Layer 5 of a small transformer language model trained on English Wikipedia (9 layers, counted from 0, width 128).
A neuron's activation on a vector x is GELU(weights . x), where the dot is the dot product.

Input weights of the MLP neurons that the questions are about. A number n stands for (n - 128) times 0.007.
n19: 188, 129, 115, 112, 126, 126, 115, 134, 130, 125, 115, 115, 135, 147, 118, 131, 160, 134, 119, 166, 104, 123, 110, 130, 161, 159, 150, 147, 129, 141, 130, 156, 140, 166, 177, 173, 82, 118, 115, 115, 83, 144, 144, 142, 168, 69, 111, 109, 166, 120, 148, 100, 147, 106, 123, 155, 110, 156, 96, 144, 134, 154, 121, 125, 143, 103, 124, 82, 131, 119, 120, 114, 155, 147, 127, 136, 129, 121, 119, 84, 161, 95, 143, 109, 112, 131, 109, 127, 109, 119, 94, 145, 124, 117, 115, 131, 121, 104, 128, 145, 90, 148, 124, 124, 145, 88, 127, 125, 108, 153, 125, 107, 131, 147, 120, 141, 123, 57, 180, 113, 136, 102, 122, 139, 101, 104, 144, 99
n48: 113, 132, 113, 122, 141, 137, 110, 129, 116, 134, 143, 117, 124, 119, 159, 143, 138, 143, 125, 116, 132, 157, 120, 130, 109, 137, 122, 112, 119, 134, 120, 124, 101, 124, 169, 116, 130, 119, 123, 123, 113, 125, 90, 131, 157, 123, 140, 124, 127, 139, 122, 145, 131, 135, 117, 117, 118, 169, 120, 116, 128, 179, 126, 134, 113, 141, 154, 145, 117, 174, 155, 145, 136, 133, 149, 127, 123, 118, 139, 127, 128, 112, 120, 114, 134, 134, 129, 151, 112, 114, 99, 118, 131, 134, 133, 143, 134, 135, 123, 131, 131, 126, 120, 146, 135, 139, 80, 174, 153, 132, 148, 95, 148, 72, 140, 107, 132, 139, 127, 117, 115, 118, 126, 129, 110, 105, 119, 117
n55: 128, 171, 132, 115, 128, 119, 146, 134, 113, 127, 107, 131, 134, 122, 154, 96, 129, 100, 150, 115, 98, 130, 128, 132, 109, 173, 79, 139, 97, 124, 143, 125, 167, 141, 128, 143, 130, 157, 125, 124, 196, 111, 114, 165, 94, 113, 152, 114, 110, 124, 186, 112, 135, 131, 105, 118, 152, 117, 133, 132, 165, 181, 110, 103, 119, 105, 121, 132, 141, 112, 131, 141, 120, 147, 77, 89, 175, 159, 167, 111, 127, 132, 93, 125, 113, 122, 157, 154, 115, 135, 128, 127, 135, 141, 107, 143, 125, 141, 98, 117, 126, 84, 105, 127, 162, 89, 131, 93, 133, 99, 135, 129, 157, 106, 157, 115, 116, 114, 112, 121, 144, 132, 129, 126, 151, 122, 118, 142
n64: 129, 144, 107, 100, 67, 135, 131, 134, 141, 123, 111, 102, 115, 128, 106, 125, 131, 131, 127, 110, 115, 149, 137, 90, 121, 107, 122, 120, 93, 130, 141, 140, 129, 183, 111, 144, 103, 129, 119, 111, 156, 162, 127, 156, 98, 159, 142, 127, 91, 149, 161, 120, 120, 135, 132, 140, 141, 129, 110, 117, 130, 159, 137, 118, 159, 154, 128, 114, 192, 115, 88, 99, 124, 183, 140, 106, 155, 127, 158, 172, 114, 139, 135, 169, 111, 128, 117, 129, 141, 81, 121, 152, 93, 148, 134, 109, 108, 150, 166, 94, 140, 109, 122, 114, 129, 140, 140, 130, 133, 134, 99, 154, 103, 143, 127, 122, 150, 97, 104, 149, 118, 120, 111, 170, 110, 157, 87, 136
n77: 135, 130, 122, 121, 126, 165, 142, 127, 144, 103, 118, 140, 102, 126, 146, 108, 132, 100, 125, 136, 128, 126, 155, 146, 115, 88, 147, 132, 175, 122, 152, 86, 117, 121, 130, 126, 101, 127, 131, 134, 109, 150, 130, 124, 131, 109, 129, 143, 104, 159, 103, 138, 107, 113, 132, 139, 141, 157, 107, 114, 100, 157, 136, 134, 106, 104, 92, 100, 132, 118, 128, 149, 142, 152, 126, 119, 104, 137, 138, 120, 118, 151, 173, 129, 120, 147, 92, 107, 131, 177, 141, 145, 139, 129, 107, 113, 148, 147, 151, 116, 129, 104, 153, 112, 167, 118, 113, 124, 153, 112, 130, 119, 122, 117, 138, 123, 132, 123, 114, 145, 112, 136, 109, 104, 149, 123, 119, 163
n98: 162, 156, 155, 110, 119, 139, 127, 146, 162, 87, 119, 119, 112, 180, 124, 108, 131, 139, 143, 117, 97, 142, 155, 150, 59, 191, 133, 98, 103, 139, 129, 155, 129, 138, 100, 96, 133, 103, 121, 157, 139, 161, 121, 145, 132, 136, 139, 166, 102, 117, 128, 161, 118, 104, 107, 114, 108, 131, 92, 127, 75, 106, 130, 121, 103, 144, 186, 106, 176, 125, 139, 151, 97, 116, 149, 146, 159, 134, 121, 112, 113, 135, 151, 106, 111, 162, 139, 144, 120, 141, 102, 129, 117, 121, 138, 160, 143, 120, 108, 108, 133, 150, 118, 91, 120, 99, 152, 118, 152, 131, 132, 102, 108, 121, 155, 125, 114, 89, 160, 149, 112, 129, 142, 121, 119, 113, 112, 154
n103: 134, 126, 132, 127, 157, 147, 117, 129, 162, 142, 140, 166, 149, 133, 115, 106, 144, 104, 117, 136, 124, 128, 99, 91, 115, 96, 130, 140, 111, 132, 120, 133, 142, 153, 110, 122, 85, 132, 173, 135, 147, 73, 103, 142, 138, 114, 111, 135, 136, 169, 128, 151, 111, 122, 140, 122, 149, 132, 147, 168, 135, 135, 113, 156, 141, 146, 152, 158, 150, 159, 131, 103, 123, 84, 160, 123, 74, 151, 174, 121, 85, 110, 151, 128, 87, 181, 135, 125, 147, 126, 139, 95, 109, 166, 107, 151, 116, 135, 137, 108, 118, 119, 143, 134, 103, 131, 151, 109, 120, 124, 115, 155, 103, 105, 112, 126, 108, 99, 120, 143, 104, 160, 112, 132, 122, 146, 111, 128
n106: 155, 147, 144, 139, 105, 133, 122, 99, 113, 122, 144, 125, 126, 155, 99, 120, 141, 127, 146, 139, 114, 116, 99, 132, 95, 117, 120, 139, 134, 97, 118, 103, 120, 130, 115, 119, 136, 144, 127, 167, 122, 162, 171, 110, 131, 114, 109, 132, 139, 125, 122, 143, 113, 162, 112, 142, 145, 107, 117, 124, 107, 142, 164, 110, 120, 104, 147, 149, 161, 140, 166, 152, 126, 116, 95, 131, 122, 135, 129, 141, 124, 126, 126, 124, 134, 124, 140, 127, 160, 116, 119, 121, 139, 146, 136, 170, 117, 144, 86, 142, 132, 109, 137, 93, 138, 94, 142, 136, 126, 99, 126, 148, 110, 81, 145, 126, 125, 145, 143, 82, 123, 86, 147, 150, 117, 148, 125, 146
n123: 133, 125, 150, 113, 149, 133, 126, 145, 184, 128, 160, 161, 140, 94, 93, 119, 144, 143, 90, 111, 146, 117, 157, 155, 128, 115, 143, 63, 154, 92, 170, 125, 109, 165, 87, 146, 130, 132, 160, 130, 113, 142, 130, 110, 113, 117, 101, 121, 110, 136, 144, 109, 127, 124, 76, 144, 112, 137, 89, 116, 104, 121, 115, 155, 121, 123, 145, 130, 101, 170, 119, 118, 122, 139, 101, 102, 126, 184, 115, 105, 167, 137, 139, 83, 143, 143, 137, 78, 128, 158, 143, 123, 126, 90, 173, 123, 137, 149, 249, 175, 161, 126, 107, 156, 123, 130, 129, 116, 112, 89, 110, 111, 77, 149, 147, 146, 93, 147, 159, 143, 169, 141, 69, 122, 94, 131, 117, 53
n130: 155, 135, 136, 112, 128, 143, 92, 119, 152, 108, 152, 118, 85, 133, 117, 131, 123, 186, 150, 102, 143, 135, 97, 145, 131, 129, 119, 107, 111, 115, 121, 148, 125, 114, 109, 136, 133, 171, 131, 116, 169, 131, 131, 137, 94, 143, 139, 129, 139, 130, 165, 168, 148, 141, 125, 97, 90, 131, 140, 114, 142, 105, 113, 117, 136, 152, 131, 103, 154, 158, 129, 152, 146, 113, 149, 125, 118, 153, 99, 112, 111, 148, 88, 142, 101, 97, 100, 147, 151, 116, 117, 116, 133, 117, 154, 139, 155, 135, 135, 149, 84, 142, 116, 125, 166, 103, 153, 130, 103, 130, 122, 113, 120, 141, 104, 143, 134, 163, 136, 159, 75, 116, 144, 102, 120, 91, 115, 103
n142: 123, 127, 134, 130, 144, 124, 120, 123, 94, 144, 76, 138, 129, 168, 144, 161, 141, 124, 132, 142, 118, 151, 146, 127, 92, 94, 115, 98, 101, 165, 118, 127, 138, 164, 144, 169, 120, 121, 150, 89, 108, 191, 160, 80, 129, 147, 121, 99, 122, 130, 91, 155, 109, 156, 132, 153, 135, 106, 143, 146, 144, 137, 129, 136, 113, 124, 104, 151, 111, 134, 128, 151, 108, 97, 146, 120, 144, 87, 132, 128, 119, 139, 160, 96, 109, 128, 128, 139, 77, 119, 134, 114, 131, 131, 122, 143, 151, 109, 155, 123, 113, 84, 147, 161, 127, 139, 107, 149, 122, 115, 116, 144, 104, 108, 124, 109, 127, 152, 115, 85, 113, 120, 161, 174, 137, 112, 138, 133
n150: 166, 111, 150, 143, 109, 125, 125, 125, 138, 131, 146, 151, 112, 155, 133, 128, 139, 132, 156, 103, 108, 135, 119, 147, 135, 153, 102, 118, 114, 135, 120, 97, 110, 148, 120, 93, 148, 128, 163, 119, 140, 129, 157, 154, 113, 124, 131, 105, 132, 129, 153, 121, 150, 170, 120, 136, 115, 113, 131, 103, 140, 132, 116, 115, 133, 112, 134, 139, 133, 129, 114, 89, 134, 129, 112, 118, 118, 143, 106, 143, 143, 166, 106, 162, 132, 119, 172, 125, 135, 115, 128, 124, 163, 135, 110, 132, 108, 139, 141, 154, 115, 110, 104, 131, 103, 105, 120, 115, 109, 120, 149, 125, 114, 150, 127, 139, 134, 113, 121, 128, 114, 129, 130, 165, 93, 117, 103, 115
n158: 101, 125, 97, 119, 114, 111, 127, 116, 165, 109, 149, 126, 139, 135, 132, 116, 145, 88, 127, 131, 136, 119, 149, 143, 120, 193, 112, 140, 138, 145, 145, 141, 108, 123, 129, 129, 134, 96, 143, 81, 127, 115, 151, 133, 123, 168, 137, 136, 88, 120, 163, 157, 129, 132, 142, 174, 119, 137, 167, 138, 121, 125, 136, 144, 93, 118, 129, 131, 119, 112, 135, 106, 126, 100, 109, 159, 134, 129, 145, 108, 120, 117, 141, 134, 122, 140, 144, 144, 127, 119, 93, 138, 114, 110, 101, 123, 155, 100, 133, 152, 105, 104, 132, 126, 126, 116, 138, 132, 122, 139, 119, 111, 132, 129, 126, 141, 116, 122, 69, 152, 135, 141, 105, 123, 136, 132, 76, 120
n179: 115, 172, 135, 112, 135, 141, 174, 86, 153, 111, 162, 150, 123, 115, 131, 129, 124, 139, 159, 138, 104, 144, 126, 94, 131, 135, 133, 133, 126, 101, 132, 123, 130, 91, 98, 150, 132, 145, 117, 94, 129, 148, 144, 99, 119, 138, 160, 130, 127, 127, 113, 131, 119, 143, 132, 137, 136, 153, 150, 127, 124, 100, 134, 146, 111, 111, 121, 123, 117, 122, 108, 141, 138, 116, 114, 143, 133, 114, 140, 117, 135, 141, 141, 138, 68, 142, 133, 125, 132, 106, 127, 144, 117, 105, 143, 144, 134, 81, 118, 149, 110, 142, 121, 117, 134, 156, 125, 124, 126, 112, 140, 131, 137, 115, 135, 142, 107, 135, 155, 147, 92, 127, 134, 100, 126, 160, 115, 95
n203: 125, 130, 116, 153, 108, 111, 119, 112, 141, 119, 158, 105, 122, 141, 155, 124, 122, 127, 94, 97, 139, 122, 109, 115, 114, 120, 148, 98, 133, 178, 126, 95, 141, 128, 106, 117, 103, 124, 124, 120, 113, 87, 113, 114, 153, 108, 121, 124, 127, 113, 140, 129, 140, 91, 112, 112, 110, 108, 114, 129, 102, 129, 133, 146, 144, 107, 142, 174, 137, 150, 154, 142, 175, 137, 161, 137, 113, 117, 126, 120, 135, 143, 131, 115, 123, 136, 125, 149, 135, 136, 78, 140, 127, 79, 158, 92, 160, 110, 168, 141, 156, 96, 151, 146, 95, 132, 115, 102, 124, 95, 116, 140, 140, 154, 132, 131, 114, 151, 127, 130, 127, 108, 126, 126, 161, 163, 156, 134
n204: 116, 127, 114, 131, 110, 112, 134, 169, 74, 152, 103, 136, 142, 167, 87, 95, 128, 151, 121, 115, 109, 136, 110, 143, 111, 129, 183, 113, 130, 128, 165, 111, 131, 149, 116, 120, 127, 136, 120, 115, 127, 134, 160, 149, 124, 139, 135, 113, 179, 118, 114, 106, 110, 108, 143, 122, 168, 166, 120, 114, 133, 145, 133, 142, 108, 125, 134, 142, 96, 124, 129, 179, 117, 151, 140, 130, 129, 100, 136, 105, 114, 127, 130, 141, 119, 166, 124, 124, 148, 114, 112, 123, 101, 123, 155, 115, 127, 123, 161, 140, 142, 136, 111, 114, 152, 95, 145, 193, 105, 119, 162, 91, 132, 113, 100, 95, 102, 153, 96, 99, 107, 144, 133, 137, 127, 150, 129, 116
n214: 106, 167, 125, 139, 127, 112, 160, 137, 110, 140, 140, 133, 71, 114, 144, 130, 123, 151, 147, 127, 88, 124, 123, 121, 143, 104, 128, 142, 102, 124, 115, 65, 171, 177, 190, 171, 160, 119, 111, 141, 74, 133, 116, 124, 141, 116, 150, 152, 180, 72, 129, 130, 109, 111, 110, 120, 134, 77, 114, 120, 91, 131, 109, 92, 99, 101, 136, 108, 150, 119, 115, 119, 102, 144, 171, 132, 134, 146, 123, 109, 125, 111, 145, 173, 179, 118, 109, 131, 108, 167, 113, 123, 129, 131, 98, 76, 106, 137, 161, 113, 106, 150, 130, 151, 152, 145, 176, 117, 83, 111, 127, 114, 148, 113, 116, 133, 125, 149, 113, 77, 180, 162, 128, 113, 126, 142, 130, 150
n215: 106, 162, 137, 75, 116, 90, 121, 126, 107, 153, 109, 92, 118, 166, 105, 99, 138, 100, 138, 138, 161, 118, 137, 124, 104, 108, 118, 145, 131, 184, 132, 165, 103, 139, 121, 141, 117, 158, 175, 110, 183, 186, 164, 176, 144, 164, 108, 70, 112, 132, 111, 130, 121, 93, 127, 83, 157, 110, 141, 156, 97, 157, 147, 158, 126, 88, 122, 113, 118, 121, 177, 89, 106, 142, 165, 97, 110, 102, 140, 130, 143, 140, 174, 83, 111, 107, 124, 135, 160, 102, 149, 101, 102, 196, 151, 77, 141, 121, 103, 155, 117, 157, 163, 88, 111, 123, 107, 67, 178, 142, 86, 109, 108, 149, 169, 145, 145, 120, 140, 69, 136, 139, 92, 124, 198, 138, 156, 109
n226: 179, 76, 105, 180, 155, 155, 126, 116, 115, 125, 111, 129, 147, 157, 96, 105, 119, 103, 107, 124, 142, 132, 125, 159, 141, 126, 144, 146, 117, 124, 136, 113, 136, 132, 108, 95, 122, 144, 120, 153, 129, 129, 115, 113, 122, 106, 135, 95, 117, 126, 112, 114, 103, 113, 139, 92, 120, 105, 132, 118, 112, 135, 141, 123, 122, 118, 109, 118, 178, 125, 131, 135, 148, 138, 88, 91, 154, 134, 80, 144, 143, 132, 128, 104, 131, 115, 163, 114, 164, 130, 110, 136, 148, 116, 101, 142, 148, 114, 127, 132, 151, 112, 143, 138, 147, 130, 98, 124, 156, 127, 135, 123, 118, 124, 138, 95, 126, 127, 129, 120, 103, 108, 146, 126, 158, 175, 135, 151
n230: 135, 112, 143, 121, 98, 101, 102, 123, 146, 135, 110, 118, 107, 172, 112, 136, 141, 114, 121, 127, 115, 162, 145, 131, 110, 98, 146, 111, 127, 151, 137, 108, 140, 148, 102, 108, 176, 124, 146, 139, 104, 161, 114, 154, 132, 102, 103, 153, 96, 137, 116, 126, 133, 107, 127, 127, 125, 113, 135, 141, 97, 162, 91, 113, 111, 100, 122, 143, 105, 157, 106, 135, 143, 145, 104, 115, 130, 151, 137, 136, 161, 113, 136, 128, 113, 122, 118, 115, 137, 132, 141, 135, 137, 118, 107, 120, 98, 158, 143, 144, 107, 124, 150, 162, 119, 126, 87, 125, 153, 134, 125, 130, 118, 146, 118, 126, 126, 105, 144, 73, 139, 136, 115, 164, 103, 154, 148, 153

Each question shows a token from some text and the vector x that enters the MLP there. A number n stands for (n - 128) times 0.027.

"P": 146, 121, 150, 161, 173, 127, 148, 156, 85, 157, 126, 146, 144, 152, 151, 106, 138, 117, 111, 142, 133, 123, 133, 129, 128, 111, 124, 153, 130, 134, 152, 144, 116, 88, 119, 95, 126, 154, 152, 107, 100, 147, 124, 88, 157, 148, 90, 112, 98, 87, 119, 116, 121, 83, 157, 118, 103, 166, 148, 116, 118, 127, 145, 96, 132, 103, 106, 173, 114, 109, 127, 149, 116, 135, 30, 180, 150, 138, 130, 116, 161, 113, 150, 112, 145, 143, 110, 103, 127, 133, 104, 152, 108, 134, 119, 145, 182, 112, 156, 113, 132, 114, 154, 122, 113, 180, 119, 100, 152, 138, 122, 144, 131, 130, 135, 166, 120, 116, 108, 144, 120, 139, 74, 151, 121, 125, 132, 126
Which neuron fires most, and how strongly? n226, at about 2.1

"ug": 131, 107, 139, 138, 149, 144, 144, 131, 77, 125, 150, 123, 120, 108, 126, 130, 120, 129, 120, 97, 131, 129, 120, 129, 80, 105, 120, 140, 155, 103, 153, 118, 121, 123, 120, 120, 136, 190, 135, 134, 101, 142, 138, 113, 149, 154, 125, 134, 145, 108, 121, 119, 111, 149, 131, 127, 136, 161, 123, 111, 131, 160, 156, 76, 103, 146, 126, 130, 149, 96, 114, 114, 145, 156, 68, 169, 141, 142, 118, 146, 118, 126, 155, 142, 108, 128, 101, 91, 115, 106, 135, 125, 64, 147, 142, 142, 147, 125, 120, 110, 109, 149, 159, 138, 128, 144, 102, 119, 155, 137, 186, 117, 130, 134, 148, 207, 101, 94, 133, 105, 138, 115, 130, 160, 110, 135, 139, 126
The two highest activations, in order: n106, n179

"U": 133, 101, 157, 147, 135, 138, 165, 121, 79, 156, 111, 126, 155, 151, 140, 81, 105, 141, 109, 110, 134, 125, 128, 132, 119, 106, 114, 138, 128, 152, 154, 140, 100, 113, 135, 126, 143, 168, 173, 102, 114, 159, 164, 139, 121, 139, 89, 121, 133, 99, 104, 118, 118, 112, 139, 136, 90, 150, 129, 102, 125, 132, 149, 86, 133, 147, 110, 150, 130, 105, 119, 142, 108, 166, 53, 166, 150, 129, 121, 122, 156, 136, 129, 113, 130, 162, 127, 115, 129, 126, 125, 167, 107, 109, 122, 142, 158, 118, 156, 114, 138, 122, 171, 143, 83, 181, 118, 109, 100, 117, 158, 131, 131, 118, 118, 194, 118, 105, 109, 121, 105, 120, 105, 146, 119, 116, 149, 145
The two highest activations, in order: n142, n226

" and": 129, 133, 134, 125, 156, 122, 150, 146, 24, 148, 157, 106, 134, 105, 158, 137, 116, 131, 135, 113, 136, 129, 110, 111, 138, 130, 127, 140, 124, 117, 138, 121, 105, 130, 127, 125, 129, 167, 145, 145, 101, 140, 121, 116, 152, 127, 147, 136, 106, 118, 138, 132, 147, 148, 133, 115, 116, 169, 144, 130, 143, 118, 139, 90, 125, 148, 146, 150, 136, 110, 107, 131, 127, 141, 122, 163, 148, 148, 131, 128, 112, 119, 108, 113, 158, 148, 114, 125, 130, 125, 107, 147, 87, 130, 118, 122, 127, 113, 116, 108, 126, 132, 111, 143, 128, 179, 133, 120, 121, 130, 132, 109, 131, 150, 142, 163, 119, 146, 129, 119, 141, 134, 108, 100, 138, 106, 121, 128
The two highest activations, in order: n214, n48

"Un": 145, 111, 173, 137, 151, 121, 131, 106, 78, 139, 131, 128, 154, 147, 163, 107, 99, 148, 92, 99, 112, 119, 147, 103, 99, 112, 113, 139, 114, 139, 152, 122, 122, 126, 129, 133, 154, 141, 159, 107, 164, 125, 164, 137, 128, 129, 118, 146, 109, 139, 141, 117, 134, 86, 126, 113, 103, 163, 136, 99, 136, 124, 151, 67, 113, 134, 130, 148, 147, 107, 136, 127, 112, 141, 61, 185, 156, 166, 95, 123, 152, 147, 119, 155, 132, 176, 113, 133, 123, 103, 137, 126, 112, 119, 149, 151, 144, 136, 152, 118, 126, 149, 108, 130, 109, 165, 127, 115, 85, 124, 151, 145, 102, 143, 110, 171, 90, 96, 113, 122, 118, 113, 112, 124, 130, 139, 165, 139
Which three neurons fire most, strongest first? n150, n123, n55

"er": 115, 121, 154, 143, 134, 111, 153, 132, 80, 118, 120, 125, 162, 135, 130, 124, 109, 135, 101, 93, 120, 120, 145, 136, 129, 143, 111, 148, 146, 141, 125, 155, 114, 132, 122, 118, 136, 85, 154, 135, 87, 148, 152, 144, 131, 150, 102, 142, 100, 84, 157, 115, 146, 91, 146, 149, 110, 233, 130, 150, 126, 127, 123, 120, 109, 132, 131, 201, 135, 114, 123, 111, 115, 139, 21, 146, 128, 115, 127, 146, 130, 139, 118, 129, 148, 135, 138, 116, 130, 123, 150, 125, 128, 130, 137, 126, 136, 140, 141, 116, 115, 115, 124, 136, 118, 181, 125, 98, 89, 121, 137, 130, 143, 141, 110, 175, 111, 112, 120, 120, 136, 131, 73, 132, 97, 139, 116, 186
Which neuron lights up most? n158

"I": 146, 107, 151, 131, 132, 148, 137, 125, 65, 135, 117, 99, 162, 143, 141, 126, 115, 144, 98, 130, 139, 118, 130, 130, 128, 126, 122, 119, 110, 140, 155, 135, 122, 134, 97, 97, 158, 167, 159, 114, 135, 145, 134, 137, 169, 135, 117, 101, 125, 119, 155, 112, 140, 124, 151, 97, 108, 184, 128, 123, 117, 114, 150, 75, 98, 102, 119, 115, 119, 116, 111, 158, 145, 166, 105, 150, 145, 93, 123, 120, 113, 119, 159, 136, 152, 146, 126, 122, 115, 150, 143, 126, 102, 105, 146, 151, 140, 155, 133, 124, 133, 152, 135, 137, 93, 155, 112, 99, 113, 116, 159, 109, 136, 149, 108, 186, 87, 87, 138, 128, 142, 111, 101, 115, 127, 122, 153, 169
Which neuron lights up most? n204

" rac": 117, 125, 133, 140, 163, 122, 120, 118, 74, 158, 154, 127, 145, 121, 163, 118, 88, 117, 123, 90, 158, 120, 110, 124, 117, 126, 142, 137, 125, 143, 120, 146, 116, 117, 126, 125, 123, 155, 142, 126, 114, 165, 121, 110, 136, 161, 152, 117, 100, 128, 152, 109, 137, 119, 129, 137, 108, 147, 108, 102, 151, 108, 162, 95, 131, 190, 152, 106, 147, 134, 86, 136, 132, 134, 108, 153, 130, 152, 127, 141, 129, 140, 109, 107, 139, 113, 112, 150, 129, 131, 124, 120, 79, 145, 163, 147, 111, 119, 123, 114, 95, 156, 125, 128, 144, 175, 143, 110, 149, 124, 156, 107, 128, 171, 85, 188, 112, 107, 138, 155, 128, 158, 70, 110, 100, 97, 134, 115
Which neuron lights up most? n130

"ach": 129, 97, 127, 141, 144, 139, 144, 145, 89, 133, 107, 127, 152, 126, 129, 129, 151, 117, 124, 119, 160, 122, 128, 106, 98, 125, 122, 156, 130, 85, 120, 123, 132, 117, 127, 102, 156, 153, 153, 112, 88, 141, 153, 147, 149, 140, 124, 132, 130, 83, 128, 125, 138, 82, 118, 148, 126, 140, 137, 131, 140, 136, 162, 95, 140, 147, 104, 151, 129, 110, 113, 109, 149, 146, 43, 156, 126, 140, 142, 134, 128, 136, 113, 118, 148, 119, 103, 88, 138, 108, 147, 143, 101, 144, 130, 131, 131, 158, 162, 140, 130, 135, 154, 157, 114, 175, 82, 87, 151, 142, 171, 134, 131, 133, 104, 185, 79, 106, 98, 130, 123, 97, 74, 146, 112, 152, 148, 137
Which neuron lights up most? n230

"ö": 129, 116, 128, 153, 152, 137, 156, 127, 78, 140, 122, 108, 145, 109, 168, 127, 117, 153, 119, 82, 130, 123, 129, 115, 121, 127, 109, 164, 141, 118, 127, 149, 119, 115, 141, 138, 137, 125, 130, 115, 115, 151, 178, 117, 147, 163, 102, 139, 114, 100, 127, 126, 144, 91, 116, 122, 92, 191, 113, 106, 122, 116, 155, 117, 130, 171, 155, 156, 135, 101, 147, 130, 131, 152, 27, 168, 134, 102, 130, 125, 157, 169, 115, 111, 152, 144, 138, 87, 100, 136, 122, 101, 136, 125, 152, 176, 149, 129, 131, 118, 128, 144, 142, 101, 95, 138, 111, 83, 143, 133, 163, 107, 132, 129, 143, 173, 108, 97, 135, 126, 147, 129, 101, 109, 98, 129, 113, 148
Which neuron lights up most? n98

"ton": 123, 99, 135, 134, 119, 161, 145, 97, 75, 127, 136, 135, 144, 113, 153, 103, 131, 99, 122, 98, 111, 130, 152, 139, 113, 123, 131, 137, 175, 95, 136, 123, 160, 98, 128, 126, 99, 155, 118, 133, 112, 179, 123, 135, 123, 124, 145, 155, 103, 133, 155, 101, 103, 111, 104, 130, 139, 197, 102, 128, 104, 133, 123, 92, 122, 159, 143, 133, 132, 99, 143, 145, 144, 144, 57, 167, 122, 120, 124, 126, 134, 124, 133, 133, 141, 128, 111, 114, 124, 154, 153, 123, 135, 147, 161, 145, 138, 131, 158, 131, 89, 151, 134, 144, 143, 159, 101, 136, 123, 108, 145, 118, 111, 144, 130, 183, 87, 96, 133, 105, 134, 131, 79, 115, 122, 138, 148, 182
Which neuron lights up most? n77

"TA": 131, 113, 152, 134, 162, 132, 147, 149, 79, 178, 125, 135, 151, 119, 186, 97, 118, 139, 99, 130, 137, 143, 125, 148, 116, 109, 140, 153, 159, 110, 150, 158, 109, 95, 109, 108, 125, 162, 151, 120, 123, 132, 121, 116, 127, 115, 93, 131, 105, 125, 115, 132, 136, 108, 140, 124, 104, 154, 152, 112, 106, 142, 149, 88, 119, 125, 105, 123, 92, 119, 118, 192, 142, 162, 56, 155, 132, 109, 132, 124, 135, 106, 133, 124, 132, 154, 102, 126, 110, 135, 154, 134, 116, 140, 153, 156, 144, 140, 142, 123, 111, 124, 173, 112, 95, 179, 80, 104, 130, 110, 136, 114, 135, 125, 113, 176, 106, 103, 107, 128, 143, 173, 105, 138, 107, 135, 150, 146
Which neuron lights up most? n77

"ing": 123, 104, 129, 132, 144, 108, 125, 137, 62, 127, 137, 136, 138, 129, 147, 112, 123, 136, 149, 140, 138, 97, 128, 135, 114, 114, 121, 107, 133, 126, 163, 112, 116, 111, 133, 113, 106, 172, 149, 120, 114, 129, 83, 116, 150, 107, 127, 139, 73, 121, 159, 121, 142, 135, 125, 146, 120, 116, 135, 154, 144, 120, 136, 88, 135, 149, 139, 166, 141, 123, 102, 140, 120, 123, 72, 157, 104, 144, 145, 137, 130, 126, 143, 158, 141, 135, 117, 114, 151, 112, 138, 143, 110, 76, 142, 136, 155, 138, 135, 125, 104, 132, 136, 125, 125, 193, 142, 117, 121, 116, 158, 135, 127, 186, 83, 178, 112, 118, 131, 101, 129, 138, 86, 134, 124, 126, 132, 176
The two highest activations, in order: n230, n203

";": 124, 131, 123, 122, 131, 123, 122, 140, 59, 129, 143, 94, 130, 96, 181, 124, 146, 121, 146, 103, 126, 125, 125, 111, 90, 131, 135, 137, 139, 108, 130, 86, 126, 148, 112, 87, 115, 142, 129, 108, 85, 175, 123, 137, 149, 141, 138, 144, 118, 81, 127, 148, 156, 118, 153, 141, 116, 147, 130, 135, 114, 148, 143, 97, 119, 139, 136, 145, 121, 115, 129, 132, 147, 138, 108, 162, 137, 131, 141, 107, 127, 128, 130, 115, 145, 131, 124, 116, 118, 137, 129, 147, 105, 171, 151, 115, 149, 132, 136, 116, 100, 133, 133, 158, 116, 180, 139, 135, 115, 157, 156, 113, 122, 143, 110, 199, 77, 110, 85, 137, 137, 124, 84, 145, 129, 132, 126, 147
The two highest activations, in order: n214, n158

" 5": 128, 120, 115, 143, 170, 142, 140, 121, 63, 158, 119, 116, 123, 105, 170, 136, 109, 133, 114, 82, 134, 159, 109, 110, 121, 134, 119, 128, 142, 135, 127, 127, 115, 114, 122, 105, 133, 161, 132, 105, 91, 179, 125, 133, 178, 140, 108, 104, 89, 127, 146, 134, 148, 107, 146, 141, 132, 148, 136, 151, 142, 137, 130, 82, 129, 141, 130, 92, 142, 123, 106, 130, 140, 132, 102, 166, 140, 115, 116, 145, 132, 143, 130, 130, 134, 113, 108, 132, 131, 139, 118, 143, 70, 111, 120, 153, 142, 114, 146, 114, 95, 122, 153, 129, 136, 175, 138, 87, 101, 148, 149, 112, 127, 159, 126, 182, 115, 88, 148, 136, 142, 135, 94, 144, 105, 139, 134, 136
The two highest activations, in order: n19, n64

" plays": 115, 113, 151, 150, 156, 133, 164, 114, 43, 140, 137, 116, 141, 135, 150, 142, 98, 120, 100, 91, 154, 113, 128, 148, 139, 137, 134, 166, 135, 116, 113, 125, 108, 113, 136, 80, 121, 179, 144, 123, 100, 152, 128, 135, 140, 117, 105, 120, 79, 111, 146, 120, 146, 94, 138, 131, 130, 165, 123, 138, 119, 105, 138, 96, 129, 127, 158, 111, 147, 121, 113, 136, 142, 114, 93, 130, 123, 159, 141, 109, 148, 158, 153, 123, 106, 134, 138, 132, 127, 131, 146, 130, 121, 135, 133, 174, 158, 138, 128, 130, 113, 123, 128, 108, 143, 184, 142, 109, 127, 154, 153, 126, 123, 149, 100, 136, 120, 117, 114, 134, 138, 119, 86, 103, 123, 115, 140, 127
Which neuron fires most, and how strongly? n226, at about 1.1

"ie": 110, 124, 122, 143, 106, 117, 146, 132, 79, 121, 132, 116, 172, 138, 149, 172, 128, 134, 95, 87, 135, 112, 136, 132, 108, 123, 136, 134, 163, 120, 156, 125, 135, 106, 132, 98, 137, 127, 131, 114, 93, 132, 111, 135, 138, 151, 134, 146, 100, 108, 136, 134, 134, 63, 120, 129, 119, 199, 132, 136, 113, 134, 127, 101, 155, 160, 138, 175, 114, 99, 136, 135, 170, 143, 71, 169, 100, 124, 139, 134, 120, 125, 124, 112, 135, 115, 101, 89, 142, 133, 126, 140, 105, 124, 164, 113, 170, 132, 120, 135, 136, 126, 171, 126, 136, 172, 130, 123, 108, 120, 140, 145, 139, 176, 128, 175, 94, 128, 99, 148, 147, 118, 55, 109, 121, 139, 109, 129
Which neuron lights up most? n203